Layer 6 of a small transformer language model trained on English Wikipedia (14 layers, counted from 0, width 128).
A neuron's activation on a vector x is SiLU(gate . x) times (in . x), where the dot is the dot product.

Input weights of the MLP neurons that the questions are about. A number n stands for (n - 500) times 0.0011.
n26 gate: 523 504 865 396 448 516 497 555 406 585 497 636 569 318 500 718 451 507 548 616 652 493 398 351 583 537 510 303 437 543 532 639 422 378 459 517 667 556 550 351 367 237 497 500 511 559 596 585 514 526 486 475 414 574 717 570 347 453 524 416 296 538 376 546 362 536 423 730 595 636 535 603 369 472 376 559 626 592 368 328 629 564 537 547 653 612 634 627 644 473 497 608 412 401 430 441 538 513 461 507 396 461 293 738 510 610 477 838 627 548 318 714 594 286 624 648 438 524 692 591 510 504 400 381 513 378 521 597
n50 gate: 451 500 386 305 549 431 500 516 369 473 670 527 447 567 544 527 627 271 562 493 548 794 450 601 402 276 384 667 519 282 297 729 421 610 449 446 532 338 579 672 473 593 425 615 511 431 380 514 407 503 434 688 514 664 459 353 318 482 541 528 459 548 624 318 482 477 375 198 628 430 308 359 657 316 448 695 461 553 626 394 424 393 551 487 538 442 466 461 554 631 444 645 579 418 847 463 744 402 516 428 269 479 460 328 614 543 467 554 423 717 438 423 465 510 521 541 615 608 423 635 541 479 538 504 542 556 428 350
n81 gate: 607 312 396 828 507 493 457 642 530 464 500 414 638 592 604 482 442 549 539 511 326 599 426 405 321 433 511 381 414 317 276 530 631 451 250 514 577 674 432 549 468 427 536 289 656 598 460 561 406 514 514 477 544 489 582 608 365 591 451 493 414 406 883 279 459 531 560 647 346 496 720 665 679 493 399 580 653 563 774 437 406 489 543 412 471 275 482 363 623 587 541 307 394 611 539 633 493 404 631 552 624 711 573 618 471 355 507 582 691 449 606 480 581 490 399 535 721 449 661 535 772 537 623 272 531 426 523 347
n133 gate: 544 327 515 546 373 681 570 384 597 514 612 311 422 562 521 542 386 452 686 384 651 709 511 521 507 448 435 485 692 298 427 504 393 428 518 365 457 512 533 658 436 612 324 481 573 290 415 401 578 514 507 660 557 533 475 462 665 612 458 658 686 404 552 258 599 296 454 540 530 238 453 545 460 682 578 625 416 328 536 485 486 540 514 635 409 367 347 524 693 489 220 453 604 644 497 557 694 487 524 598 626 391 469 471 649 840 418 368 624 630 470 427 417 374 326 553 544 593 388 493 660 406 454 530 520 886 500 679
n137 gate: 420 492 587 620 586 522 545 599 541 580 497 562 634 461 680 524 341 442 670 496 597 695 348 465 681 376 493 309 394 580 753 467 620 638 375 407 479 458 475 427 458 473 465 485 525 690 584 486 657 322 581 430 454 261 417 554 391 400 551 635 643 475 483 591 460 137 575 375 640 492 493 558 729 525 542 553 692 529 425 439 399 648 503 425 680 580 445 417 616 738 607 410 590 410 548 356 514 380 507 577 504 802 349 618 447 395 398 703 437 303 314 510 593 453 373 644 383 404 375 373 353 392 669 533 606 439 649 433
n140 gate: 592 720 383 507 458 531 609 684 355 732 690 548 563 349 684 584 545 520 650 496 583 536 674 639 430 541 507 535 590 436 571 557 486 288 289 557 664 541 282 525 493 606 466 496 418 351 366 527 647 450 749 504 742 504 418 467 553 475 463 434 408 600 366 486 493 609 583 605 304 434 433 463 343 426 310 538 390 585 566 669 394 450 524 443 483 473 668 631 507 579 441 608 363 500 332 645 427 454 461 566 507 359 434 472 503 585 513 518 482 339 585 746 700 335 472 470 355 649 472 365 843 652 631 576 604 465 539 632
n184 gate: 525 644 406 424 575 431 631 369 560 354 459 515 609 396 451 481 496 485 508 568 420 417 519 511 638 370 492 356 754 352 562 261 567 525 530 456 358 574 555 500 602 543 425 658 239 238 538 699 556 398 546 512 690 402 515 566 703 412 452 481 316 439 390 617 613 359 430 396 507 464 543 452 660 620 564 641 536 562 477 643 507 578 511 360 422 418 467 457 780 330 673 486 435 474 389 586 336 364 687 381 569 442 327 596 515 344 653 406 604 514 324 345 681 544 364 398 713 306 542 174 803 388 413 910 504 750 441 297
n216 gate: 339 569 424 461 517 651 637 652 589 633 535 500 327 522 514 863 497 572 335 612 471 511 562 593 385 424 514 395 439 697 770 295 236 490 388 531 751 361 551 599 265 317 539 563 507 716 451 693 475 585 415 685 337 540 668 374 493 333 649 482 581 479 555 657 435 470 549 547 544 424 540 442 365 388 571 653 453 504 611 684 473 518 580 503 517 563 617 393 514 606 597 503 446 615 390 382 646 517 678 460 407 268 223 388 458 569 647 438 305 593 430 332 604 449 521 397 544 586 529 510 649 460 525 262 430 482 474 443
n315 gate: 386 407 431 481 641 309 504 511 571 385 337 666 686 645 504 493 436 453 686 315 441 736 589 440 208 599 447 531 796 457 376 667 593 504 648 683 382 619 551 283 649 317 266 285 673 357 366 452 545 522 654 602 455 419 596 529 616 472 474 466 533 339 526 438 500 432 535 481 312 560 388 398 787 730 444 508 380 635 401 542 457 508 570 661 385 422 493 472 609 500 422 603 457 341 485 504 644 489 173 578 481 477 647 447 530 562 326 500 619 584 294 577 428 464 384 569 546 613 477 423 811 665 447 260 292 340 449 545
n346 gate: 476 369 674 304 473 451 712 434 359 538 522 459 457 643 717 500 422 602 456 446 491 587 539 516 494 559 996 751 424 503 434 596 437 567 425 593 477 542 540 572 576 610 222 457 471 526 529 497 532 436 484 517 596 428 330 374 648 477 600 639 418 494 438 461 343 518 494 519 485 432 507 552 684 487 462 590 566 638 436 601 521 585 324 690 393 450 628 566 543 481 579 573 470 676 531 521 558 377 452 364 291 529 491 383 510 418 531 586 689 479 440 382 289 540 468 531 615 413 568 329 600 409 423 537 452 432 444 336
n393 gate: 436 538 513 584 403 553 357 578 402 417 547 326 475 327 418 632 443 434 408 608 574 702 388 587 549 535 598 404 723 454 500 513 480 380 627 506 334 461 390 444 554 512 452 510 394 449 647 379 618 518 272 601 619 480 567 615 619 625 368 617 436 481 388 440 672 506 560 493 463 448 358 394 400 411 339 610 799 520 581 464 590 450 433 353 354 433 669 613 366 554 469 668 512 532 519 663 445 570 616 436 682 434 509 458 561 464 574 566 354 386 360 542 592 737 339 510 555 591 435 594 789 523 613 348 609 539 413 600
n429 gate: 531 400 694 633 484 485 539 497 298 471 409 608 544 540 484 565 201 471 772 389 433 521 599 603 600 351 581 541 744 712 456 490 349 382 631 481 617 551 555 763 408 396 749 493 561 331 474 618 490 716 616 365 599 442 634 449 562 650 442 497 516 460 580 531 537 614 555 671 374 691 408 718 353 449 384 417 525 425 520 355 328 541 585 364 631 451 526 437 420 579 497 519 610 624 481 692 430 566 403 443 443 469 623 571 487 565 497 616 419 457 415 353 476 643 576 603 456 493 580 429 594 534 580 577 665 524 304 650
n441 gate: 717 245 369 572 518 319 552 644 449 574 526 522 410 611 515 368 687 587 411 575 587 244 512 436 534 368 477 558 703 546 450 418 399 446 622 526 515 557 508 620 314 328 615 426 500 564 616 463 314 500 564 312 774 674 648 475 566 646 712 394 181 478 693 341 334 500 417 409 308 660 581 685 407 351 564 466 518 581 492 550 637 535 411 610 393 652 376 738 707 466 596 518 393 370 496 524 508 539 379 593 508 646 429 732 646 735 442 546 615 314 355 636 401 486 481 653 382 624 629 577 485 301 729 299 444 496 352 458
n26 in: 554 486 476 407 388 491 490 621 375 543 634 448 510 304 565 549 575 439 425 615 552 371 415 460 631 422 466 575 331 541 421 500 438 392 791 545 550 775 459 339 424 338 323 617 772 553 503 543 352 535 536 87 570 544 415 551 387 448 549 641 274 626 645 558 323 415 503 453 472 571 589 702 558 422 530 547 631 534 400 662 468 463 418 374 647 526 494 472 683 530 456 525 792 592 581 521 477 406 547 478 333 469 506 540 569 435 586 469 693 621 340 601 487 427 550 518 478 380 503 523 623 442 473 563 435 591 510 764
n50 in: 448 375 486 565 602 454 412 557 429 513 373 517 571 642 393 586 481 398 503 439 531 471 667 510 716 437 579 347 566 616 633 549 595 539 644 424 404 578 440 521 301 464 214 610 510 357 304 301 601 575 327 496 320 584 453 281 549 511 397 490 544 323 563 514 343 555 585 638 622 634 458 352 511 441 646 274 558 514 493 330 431 524 446 414 383 409 245 564 582 652 323 755 484 349 507 430 394 510 452 338 541 371 626 531 439 350 477 640 529 500 510 705 445 497 442 661 720 534 617 467 483 559 473 700 644 403 708 363
n81 in: 487 380 295 605 611 411 550 749 426 213 258 553 593 514 397 622 468 523 283 450 497 454 458 598 674 556 558 666 423 708 576 734 535 730 630 408 404 574 598 204 664 587 597 360 559 537 718 390 590 458 540 525 554 413 483 568 403 468 359 589 607 537 729 263 510 571 528 445 580 568 562 399 448 472 483 388 646 441 647 524 523 510 493 457 613 587 612 567 605 423 554 551 494 373 513 467 653 694 286 628 483 631 455 620 349 476 529 601 429 563 695 553 589 545 490 373 461 639 473 582 595 541 561 447 452 370 580 500
n133 in: 636 500 665 335 583 289 287 660 565 540 587 419 484 396 450 700 609 298 439 475 635 604 602 473 390 547 556 766 747 525 451 634 465 457 487 710 652 612 645 535 710 497 378 269 454 319 531 507 486 497 517 357 298 472 436 553 313 457 613 576 335 551 503 433 535 415 405 542 497 598 489 364 609 563 162 524 580 416 541 521 638 353 631 547 487 520 550 455 566 408 516 623 568 476 477 636 613 471 458 354 431 577 269 601 401 535 582 606 623 592 574 617 712 523 725 724 542 466 452 537 517 535 490 536 497 452 730 524
n137 in: 563 579 653 417 524 529 519 521 443 365 334 638 661 590 556 336 530 648 503 527 444 477 419 363 397 621 429 246 493 526 592 428 582 567 566 447 619 472 349 585 352 491 450 645 379 440 386 336 516 479 459 424 395 421 522 524 713 337 296 635 528 497 423 647 366 385 532 371 332 469 471 482 356 513 636 602 461 379 490 623 421 497 437 534 434 569 296 386 537 437 690 406 347 638 574 292 426 212 340 497 503 588 418 445 494 608 531 287 362 458 599 594 519 673 319 445 506 407 433 454 392 542 567 440 509 593 618 490
n140 in: 620 437 726 600 587 357 575 500 428 439 503 622 497 381 537 413 632 686 653 586 468 604 387 390 528 443 538 388 552 670 546 372 592 510 446 326 500 459 486 620 473 477 449 596 669 579 507 745 258 536 572 375 685 606 632 312 507 727 520 573 391 606 357 631 553 435 455 451 500 588 694 394 351 468 517 410 661 624 344 643 622 359 551 430 331 490 457 659 473 671 559 546 636 321 420 640 638 361 490 461 344 602 539 368 456 514 444 804 493 414 344 541 723 520 599 349 441 552 361 631 460 619 387 594 619 587 567 728
n184 in: 567 412 558 568 334 320 504 378 359 612 573 622 642 558 594 472 424 624 594 556 588 559 569 550 579 400 493 362 611 234 413 321 357 517 517 548 493 650 463 354 311 500 651 415 391 362 542 465 560 490 475 348 712 649 524 493 270 578 500 425 573 493 562 536 406 493 316 489 383 424 416 620 493 460 348 318 347 329 746 543 208 602 570 662 343 217 410 530 613 493 426 678 517 503 600 595 493 547 517 581 661 402 345 680 303 431 503 533 709 434 517 503 579 398 818 587 672 329 461 421 383 641 383 396 613 518 504 593
n216 in: 391 434 413 473 320 460 440 251 511 543 527 656 535 404 483 322 627 523 587 500 422 468 528 659 398 586 507 386 569 399 462 563 535 442 570 293 534 471 294 549 560 407 693 605 348 345 667 667 406 477 530 630 318 552 437 513 722 412 562 544 413 584 585 451 331 596 662 527 490 788 414 422 451 658 550 320 560 531 466 572 626 462 483 461 148 593 510 363 261 309 465 660 535 443 477 529 469 599 417 628 602 455 567 479 614 410 334 517 536 569 309 559 562 474 561 453 561 456 667 572 411 245 456 514 532 585 748 459
n315 in: 523 383 410 430 480 373 379 578 353 638 658 627 527 564 534 418 615 697 538 405 387 672 357 374 465 596 440 325 398 586 266 742 569 507 569 555 313 591 478 269 718 573 376 500 547 598 396 687 604 336 399 456 566 493 331 641 500 434 388 715 483 622 493 396 801 397 490 465 335 500 446 510 511 500 514 437 543 655 458 614 336 414 397 806 514 414 626 503 507 597 510 493 559 441 690 485 662 451 546 407 595 518 473 535 490 565 550 554 780 461 513 429 447 289 566 500 453 433 818 629 456 379 566 449 343 642 713 444
n346 in: 491 653 600 506 353 517 736 485 490 553 398 571 491 289 481 644 521 485 553 530 480 444 545 503 592 439 423 349 490 594 662 295 513 467 327 500 630 497 747 464 528 482 690 575 510 309 584 512 478 338 494 395 381 490 500 437 519 493 313 678 559 428 457 526 680 647 328 541 634 698 481 473 672 442 324 544 571 655 440 647 419 465 410 491 630 577 647 497 555 306 402 479 384 416 433 628 497 319 381 515 551 574 503 497 400 458 585 435 430 570 450 564 586 494 528 564 775 528 487 479 674 349 629 632 624 672 451 560
n393 in: 482 615 506 503 385 745 584 705 444 475 432 577 716 420 602 402 512 549 506 312 622 671 477 661 570 405 551 673 334 251 335 347 481 364 497 479 370 373 581 471 354 512 621 601 471 531 494 649 637 509 572 434 465 519 611 615 451 431 436 700 621 544 454 633 455 449 416 500 551 617 632 530 448 571 679 513 556 645 487 362 410 626 639 540 549 379 628 396 646 531 396 515 640 385 378 608 532 509 539 631 446 500 431 331 484 310 582 481 543 441 432 736 503 461 462 375 488 484 602 384 341 535 475 671 500 592 442 484
n429 in: 626 376 503 506 424 514 610 478 484 429 627 592 365 405 488 541 466 567 491 708 392 607 531 464 403 474 421 435 305 711 423 581 559 774 358 521 686 385 313 457 330 534 390 513 497 401 386 473 563 477 485 447 368 419 574 587 419 367 479 488 467 458 663 345 534 460 288 460 437 445 497 538 512 466 551 542 619 519 470 561 491 642 568 643 503 565 603 400 579 572 548 517 628 497 503 461 258 684 506 631 515 555 534 595 602 423 567 537 430 396 534 480 738 483 596 255 337 418 375 477 579 469 338 352 576 567 484 639
n441 in: 497 581 514 507 538 522 510 324 522 412 618 534 477 740 564 280 449 364 449 561 528 536 630 428 638 550 594 409 474 317 511 666 348 464 399 383 452 463 571 567 720 399 514 280 398 442 368 551 531 405 606 557 326 331 527 372 412 496 390 369 385 572 546 521 381 428 617 275 633 416 518 589 363 521 531 390 683 658 559 500 415 475 419 221 406 294 507 642 507 415 477 581 406 409 367 526 706 577 477 730 562 664 650 701 466 356 500 525 385 452 397 430 746 431 449 489 555 400 334 497 527 734 435 453 311 296 366 376

Each question shows a token from some text and the vector x that enters the MLP there. A number n stands for (n - 500) times 0.011.

"ially": 622 504 550 607 653 463 494 375 391 629 497 549 614 458 424 452 350 474 416 495 360 428 526 424 638 700 341 569 462 440 332 528 524 529 505 441 550 453 589 468 541 543 585 514 570 493 456 601 509 633 454 570 545 450 500 449 441 525 455 567 643 510 369 537 495 438 472 546 505 516 450 530 650 420 464 533 409 491 369 451 495 491 483 558 221 545 507 742 443 349 524 498 486 476 463 590 312 510 586 587 565 469 584 460 306 707 726 519 398 644 672 401 642 526 579 551 493 556 540 523 354 369 496 378 619 524 537 468
Which neuron lights up most? n26

" African": 397 515 544 475 584 595 467 251 441 584 615 610 554 277 494 418 429 430 429 500 293 468 421 289 503 540 365 596 339 408 345 508 554 691 590 641 538 481 693 536 532 508 505 567 580 453 351 596 377 615 482 455 691 373 447 682 510 553 439 597 662 497 317 431 585 648 471 502 501 489 467 443 462 464 432 344 276 449 430 402 682 334 300 405 258 637 410 520 518 460 432 578 666 389 337 512 335 421 510 452 584 534 525 522 371 720 671 616 482 453 446 515 568 383 447 583 460 645 518 372 410 505 402 414 351 534 477 569
Which neuron lights up most? n315

"b": 527 481 427 490 553 358 368 614 560 456 747 397 665 408 507 609 300 415 362 477 478 473 639 538 532 617 350 597 476 547 369 435 618 460 426 477 504 435 577 536 572 629 598 576 520 549 516 600 408 567 394 460 534 298 504 599 463 598 350 583 529 466 460 489 444 373 492 374 593 604 495 486 616 412 574 528 433 536 409 494 469 408 460 598 452 502 341 417 508 391 459 594 497 546 412 622 403 537 535 545 564 490 566 461 443 631 548 409 472 561 573 482 426 354 594 511 472 565 510 398 295 405 469 400 397 465 435 543
Which neuron lights up most? n140

"31": 396 515 448 612 531 585 456 424 498 441 645 487 329 422 502 573 313 561 350 462 481 611 651 467 567 686 345 587 359 585 484 370 393 487 471 456 368 682 572 522 467 495 487 662 581 612 362 443 315 451 302 516 583 369 677 423 499 577 554 562 454 419 381 504 461 429 640 518 425 539 607 533 543 625 544 485 385 542 503 474 491 494 355 562 475 470 277 545 412 421 620 669 669 504 466 633 442 579 624 531 537 411 617 436 209 495 621 455 506 561 562 497 717 574 473 513 322 538 565 578 379 436 394 315 467 619 407 401
Which neuron fires most, and how strongly? n346, at about 0.44

" prot": 400 555 377 779 695 691 574 460 494 510 538 441 598 481 390 521 231 477 605 421 307 681 482 392 401 450 585 684 290 357 169 738 324 585 406 466 395 369 517 583 672 519 316 524 634 524 539 483 258 483 325 586 446 386 479 517 477 541 339 552 439 564 432 410 458 260 596 580 680 640 559 709 517 516 525 446 373 567 330 557 640 534 344 567 311 633 325 472 461 268 436 632 511 483 515 548 320 559 468 544 476 485 413 365 390 575 573 410 613 423 405 474 636 427 459 557 699 696 639 392 373 461 397 492 254 569 460 400
Which neuron lights up most? n315

" l": 377 517 373 585 418 629 576 392 366 601 705 556 555 325 499 473 350 588 374 557 288 435 636 356 516 526 502 461 356 443 315 569 411 590 419 495 490 481 535 571 483 718 559 467 572 452 598 208 232 176 465 411 400 500 618 443 284 681 278 700 545 404 486 489 442 425 511 439 637 604 664 549 466 502 439 464 603 619 487 446 397 517 347 492 423 457 333 610 371 272 572 617 442 478 493 533 424 532 482 536 409 642 413 411 359 459 545 405 565 293 485 582 601 360 390 525 571 628 656 580 329 490 501 437 374 503 454 542
Which neuron lights up most? n441

" rec": 548 482 494 628 581 788 535 428 437 418 579 384 576 452 379 535 310 535 445 479 378 643 582 599 663 655 470 526 289 394 527 653 322 586 589 552 430 345 652 465 614 700 537 505 587 568 451 473 292 346 326 500 353 426 436 686 395 531 460 565 645 290 375 486 513 410 528 570 502 685 422 602 504 455 577 529 421 609 570 566 455 650 369 441 286 551 428 359 488 432 454 728 507 639 411 496 349 553 595 633 483 467 581 457 470 397 645 501 617 269 499 557 599 359 346 419 598 563 765 508 401 421 499 456 190 398 353 449
Which neuron lights up most? n393

"ia": 472 514 525 474 635 489 362 451 522 486 641 567 609 426 431 499 394 491 363 546 490 524 576 422 479 568 424 602 324 419 528 443 455 517 459 656 537 541 520 534 406 538 513 491 549 455 594 685 414 497 425 425 447 378 527 559 608 527 392 676 614 396 423 494 478 470 623 589 557 518 430 473 679 321 549 523 483 403 445 493 505 453 408 457 379 535 423 595 396 481 547 451 414 488 517 611 350 486 481 455 534 540 557 563 381 623 500 576 428 468 575 417 625 375 520 417 511 523 564 517 444 491 443 424 357 552 483 538
Which neuron fires most, and how strongly? n50, at about 0.17

" November ": 452 452 494 648 623 551 587 502 395 582 729 567 350 456 506 583 367 355 310 441 361 617 534 557 800 607 553 472 376 613 551 603 527 332 472 578 564 360 392 438 598 437 452 517 676 624 371 425 419 366 499 432 383 392 477 561 485 489 649 390 547 396 399 494 264 583 676 443 541 673 405 493 502 550 596 570 473 295 376 659 606 631 390 272 408 620 653 489 361 348 523 447 528 419 605 568 419 434 588 463 727 522 447 297 454 707 680 587 662 544 512 478 704 396 717 433 678 569 617 627 265 534 434 405 492 712 634 301
Which neuron lights up most? n216

" form": 572 466 253 580 684 462 554 376 477 642 578 314 660 417 408 497 248 434 494 504 356 557 556 573 591 637 564 498 368 530 397 626 417 551 485 452 508 432 639 451 552 615 429 468 595 561 363 553 381 394 368 475 657 504 517 517 497 668 484 709 629 376 335 414 487 420 370 351 600 484 549 524 400 419 649 512 484 408 424 582 385 434 408 348 264 551 450 437 391 417 643 703 559 567 294 475 244 498 532 389 441 471 546 450 382 660 735 524 510 495 431 552 503 520 602 390 604 534 603 564 457 281 317 426 549 415 497 599
The two highest activations, in order: n137, n441

"ts": 524 483 416 560 532 462 452 336 455 482 552 577 655 424 383 607 361 419 442 486 464 586 698 523 637 568 351 481 356 460 408 484 554 680 434 402 541 367 444 498 411 593 417 585 610 527 495 551 375 470 348 447 427 379 425 586 379 468 451 533 606 379 452 526 499 497 466 485 441 516 538 507 679 372 636 431 450 454 436 536 445 380 478 493 370 651 422 494 451 327 583 536 531 652 584 531 412 454 473 491 539 569 550 445 376 474 699 512 574 548 533 473 569 506 529 486 435 460 580 486 473 482 412 407 524 447 409 453
Which neuron lights up most? n137

" of the": 448 553 315 588 711 484 455 253 412 521 537 626 509 457 451 499 396 366 476 453 450 480 524 472 453 627 480 556 444 546 408 534 393 535 569 547 586 557 675 476 480 443 445 531 482 568 597 503 414 393 419 496 455 387 416 484 354 463 478 531 518 504 332 387 422 450 501 456 481 596 476 553 498 404 463 508 389 475 401 513 497 268 470 500 433 582 469 642 487 308 481 438 459 572 468 594 289 527 478 528 412 420 893 379 311 574 552 556 442 292 533 582 471 458 499 471 556 393 603 401 324 430 462 290 479 718 501 482
Which neuron fires most, and how strongly? n393, at about 0.43

" I": 417 601 447 564 694 575 445 527 430 461 741 810 339 414 522 543 204 349 429 452 379 539 459 540 581 574 488 668 413 469 295 552 375 457 646 612 427 547 603 457 589 386 372 621 580 402 333 624 288 392 391 542 681 229 455 449 502 592 426 881 633 506 341 635 428 460 578 568 547 557 554 459 574 410 407 359 502 417 503 520 613 564 497 416 569 635 445 512 553 335 569 505 401 455 384 537 315 570 659 701 340 491 378 484 178 468 507 501 523 530 469 545 722 372 653 544 431 665 694 583 396 579 510 461 529 572 375 449
Which neuron lights up most? n26

" and": 559 543 435 609 589 464 585 366 383 522 593 741 504 565 371 456 512 347 630 499 364 478 438 460 655 567 445 492 393 612 442 458 449 665 543 546 581 393 538 415 506 528 388 487 482 551 643 405 298 483 398 364 495 543 474 520 537 654 429 379 695 459 475 530 646 452 521 499 622 578 568 524 616 521 612 643 495 464 413 448 526 559 489 535 308 590 420 698 423 374 652 526 546 516 498 517 396 561 584 609 493 478 767 434 274 552 711 461 526 531 455 520 587 374 425 425 457 476 483 499 457 500 553 414 411 432 548 426
Which three neurons fire most, strongest first? n133, n393, n26

"on": 455 564 447 482 593 516 495 499 494 365 553 535 650 371 435 575 528 423 257 433 517 542 536 455 476 612 427 553 413 467 525 503 549 431 592 380 529 465 557 507 536 577 506 497 422 565 481 560 402 445 317 398 416 354 547 462 469 598 318 490 585 357 394 483 480 548 523 490 497 437 464 491 557 453 514 491 343 525 330 336 514 499 418 427 140 579 329 570 475 420 454 509 488 684 430 500 461 394 431 492 333 510 516 510 473 613 489 515 407 508 577 339 518 460 637 478 321 466 525 395 447 532 401 385 444 579 511 424
Which neuron fires most, and how strongly? n26, at about 0.36

"M": 489 513 387 595 593 724 708 439 543 540 636 543 679 406 361 569 299 336 547 414 164 596 554 412 475 583 409 577 369 365 307 531 600 434 582 587 538 594 674 395 478 633 560 500 577 579 545 413 418 422 539 349 504 376 408 439 364 575 480 632 567 461 358 449 460 469 620 560 482 593 579 345 524 564 514 510 531 388 412 502 703 388 521 500 378 570 327 446 295 486 561 691 574 442 540 418 579 708 836 623 298 568 431 443 410 481 602 324 530 258 537 443 537 479 637 550 554 614 422 474 299 527 543 321 568 426 515 484
The two highest activations, in order: n346, n81

"In": 514 503 572 618 712 763 507 323 581 488 546 523 405 402 248 480 349 294 405 354 83 677 434 332 684 705 476 477 260 383 643 550 542 510 686 292 595 546 638 311 689 449 475 527 512 697 440 605 214 590 511 377 484 440 292 493 307 515 429 701 500 564 320 321 429 306 527 574 591 573 592 463 630 457 634 502 301 445 503 435 534 532 515 540 365 562 611 409 245 436 530 614 507 471 481 485 471 443 594 549 473 436 788 608 506 622 612 444 572 448 545 679 550 554 367 596 570 464 569 449 611 420 513 228 554 463 675 498
Which three neurons fire most, strongest first? n81, n184, n315

" dec": 368 558 448 711 648 549 547 271 427 607 736 522 586 630 487 594 310 408 354 334 435 535 558 659 545 664 616 382 425 308 489 628 372 642 462 485 347 365 638 488 584 677 600 482 562 447 341 348 359 234 431 409 456 504 517 646 444 627 515 617 545 364 446 490 528 223 462 537 426 543 591 598 525 520 412 463 408 482 492 465 591 551 292 452 267 663 589 502 518 308 577 718 396 518 447 503 417 563 659 628 587 440 530 445 461 477 700 526 567 384 543 510 666 432 382 494 496 631 814 420 505 502 418 242 183 452 356 453
The two highest activations, in order: n315, n81

"ign": 545 380 354 642 662 641 643 461 593 482 386 423 381 359 412 622 554 323 391 402 193 563 609 550 552 655 499 536 493 304 488 468 523 504 355 585 535 553 366 406 484 546 652 550 677 525 464 568 396 481 496 571 547 504 581 428 430 508 609 393 582 450 530 431 406 433 528 532 387 611 630 545 568 480 820 407 364 434 403 338 462 438 241 296 369 539 487 522 438 292 507 535 578 615 281 495 233 470 522 516 410 555 437 471 293 670 599 373 547 538 549 589 590 397 628 486 411 530 621 536 444 450 558 504 483 484 613 546
Which neuron fires most, and how strongly? n216, at about 1.3

"1": 456 612 536 529 570 600 663 488 549 571 507 586 609 419 390 623 467 405 435 405 430 481 586 501 561 635 540 636 312 496 471 597 519 527 610 475 383 670 601 640 630 550 507 626 517 639 533 606 469 466 413 484 473 376 507 587 422 482 404 491 661 483 485 504 410 502 540 567 419 524 619 526 500 464 626 521 525 477 444 463 489 500 360 489 501 623 581 516 540 368 644 549 617 374 513 553 345 576 549 510 492 546 430 460 214 516 560 553 532 452 527 662 565 541 473 518 550 534 482 598 462 426 458 363 477 487 522 428
Which neuron fires most, and how strongly? n26, at about 0.85

" former": 394 670 434 536 662 538 551 265 463 728 585 532 659 268 570 524 487 487 358 462 314 573 475 332 688 651 331 666 461 502 348 489 457 695 514 575 405 406 557 517 579 428 583 404 580 456 443 405 442 536 568 357 614 484 649 498 507 708 570 516 640 709 259 417 480 475 495 454 471 610 489 402 591 410 425 326 448 574 410 492 522 419 388 563 309 482 440 586 568 444 549 665 539 361 284 514 338 631 537 384 479 538 455 460 390 625 733 549 588 512 560 443 537 454 311 428 448 531 586 428 445 465 421 369 450 475 520 388
Which neuron fires most, and how strongly? n315, at about 1.2

" and ": 536 513 404 585 483 523 554 483 463 469 615 668 475 500 387 550 317 321 501 571 404 495 554 618 750 512 500 463 406 426 375 500 443 696 527 580 683 543 543 371 619 544 438 546 556 551 565 364 367 653 545 354 394 518 528 493 364 726 470 554 732 468 313 428 464 514 480 450 579 606 488 506 505 534 550 437 580 466 293 566 446 417 372 581 311 729 494 775 372 353 597 403 499 533 594 646 288 500 636 647 533 424 689 357 318 578 588 451 540 521 437 371 508 318 529 508 670 399 659 513 486 636 463 418 530 568 497 490
Which neuron lights up most? n137

" Phil": 295 558 515 596 602 506 500 612 394 382 734 530 527 371 540 555 322 367 477 405 266 562 392 598 535 425 443 770 440 290 495 567 323 560 417 752 475 499 403 546 547 461 395 478 590 606 403 484 300 331 374 507 521 453 442 450 543 600 455 651 518 255 394 402 589 610 589 473 577 517 576 401 478 471 554 334 525 262 483 400 582 550 545 396 369 489 360 456 708 428 538 591 506 463 370 258 116 693 535 629 297 483 438 658 450 682 603 619 466 492 403 496 674 340 561 518 550 623 515 545 370 400 512 337 344 483 616 517
The two highest activations, in order: n50, n346

",": 510 538 427 600 500 580 695 396 354 521 619 568 476 456 461 468 446 431 540 268 407 564 456 383 691 619 487 557 373 512 440 483 455 549 566 480 594 485 552 402 523 550 427 455 467 585 654 528 394 460 400 398 541 377 533 459 454 588 472 548 685 532 472 493 399 426 424 603 617 591 512 450 530 377 554 700 592 461 424 486 653 425 549 520 306 522 411 655 474 305 604 503 669 563 419 596 301 543 546 655 524 536 862 438 340 547 620 538 532 515 488 596 589 356 495 455 555 554 460 476 498 442 452 346 581 427 459 516
Which neuron fires most, and how strongly? n346, at about 0.78

"end": 507 508 344 604 634 488 451 320 410 495 637 483 505 458 552 541 408 342 513 409 457 558 693 507 535 564 413 573 336 500 332 363 516 474 347 427 590 409 595 437 626 398 482 468 506 538 450 564 460 494 421 501 494 411 431 431 417 600 455 513 558 528 442 563 434 485 553 400 474 562 443 464 661 395 688 513 569 298 501 422 363 325 434 382 406 687 442 332 351 511 597 617 526 622 544 519 272 507 526 610 513 589 589 392 296 659 774 453 468 681 642 577 491 323 501 412 360 546 610 375 300 431 531 477 274 473 494 403
Which neuron lights up most? n140

" to": 536 547 327 624 704 430 555 339 507 424 502 668 456 500 519 583 443 409 532 550 306 459 411 461 560 569 519 676 367 331 329 408 350 476 329 429 541 568 698 478 500 587 490 499 539 451 547 440 296 485 419 530 527 363 430 563 380 388 409 589 750 452 336 475 515 367 693 548 523 605 502 687 527 565 491 581 483 464 455 501 456 487 559 537 320 544 389 698 358 391 698 483 462 509 497 660 320 444 586 667 389 380 803 430 275 561 714 551 445 447 579 619 666 481 449 585 550 443 662 457 510 516 427 361 589 448 585 524
The two highest activations, in order: n81, n26

"é": 550 623 453 555 723 615 244 342 492 343 841 527 516 437 464 534 303 387 355 464 469 502 487 425 487 502 382 713 395 298 457 457 554 418 544 564 435 459 538 407 538 478 589 569 549 604 431 546 278 521 404 602 515 421 628 413 439 415 467 518 587 511 506 448 504 512 671 467 436 489 456 470 509 530 599 295 372 453 520 676 586 471 356 373 373 530 430 525 470 266 524 450 556 661 511 615 305 399 481 427 630 578 558 371 387 461 562 365 354 474 682 493 481 395 511 462 385 515 547 500 418 415 444 432 583 487 413 624
Which neuron fires most, and how strongly? n50, at about 0.61

", including": 445 440 440 515 540 594 586 442 418 576 612 637 394 429 429 551 434 417 383 467 245 461 543 544 642 525 460 444 325 461 423 563 454 702 456 436 469 394 619 371 524 570 528 536 517 531 542 498 445 621 401 414 542 466 471 590 460 435 490 614 737 461 368 420 545 481 510 507 499 579 523 421 511 447 572 527 432 467 388 384 566 433 563 408 207 529 482 739 344 380 666 581 599 509 406 475 273 782 468 618 529 502 886 525 419 545 677 480 497 598 540 587 571 433 426 595 573 611 478 383 454 503 468 416 610 534 570 355
Which neuron fires most, and how strongly? n133, at about 0.74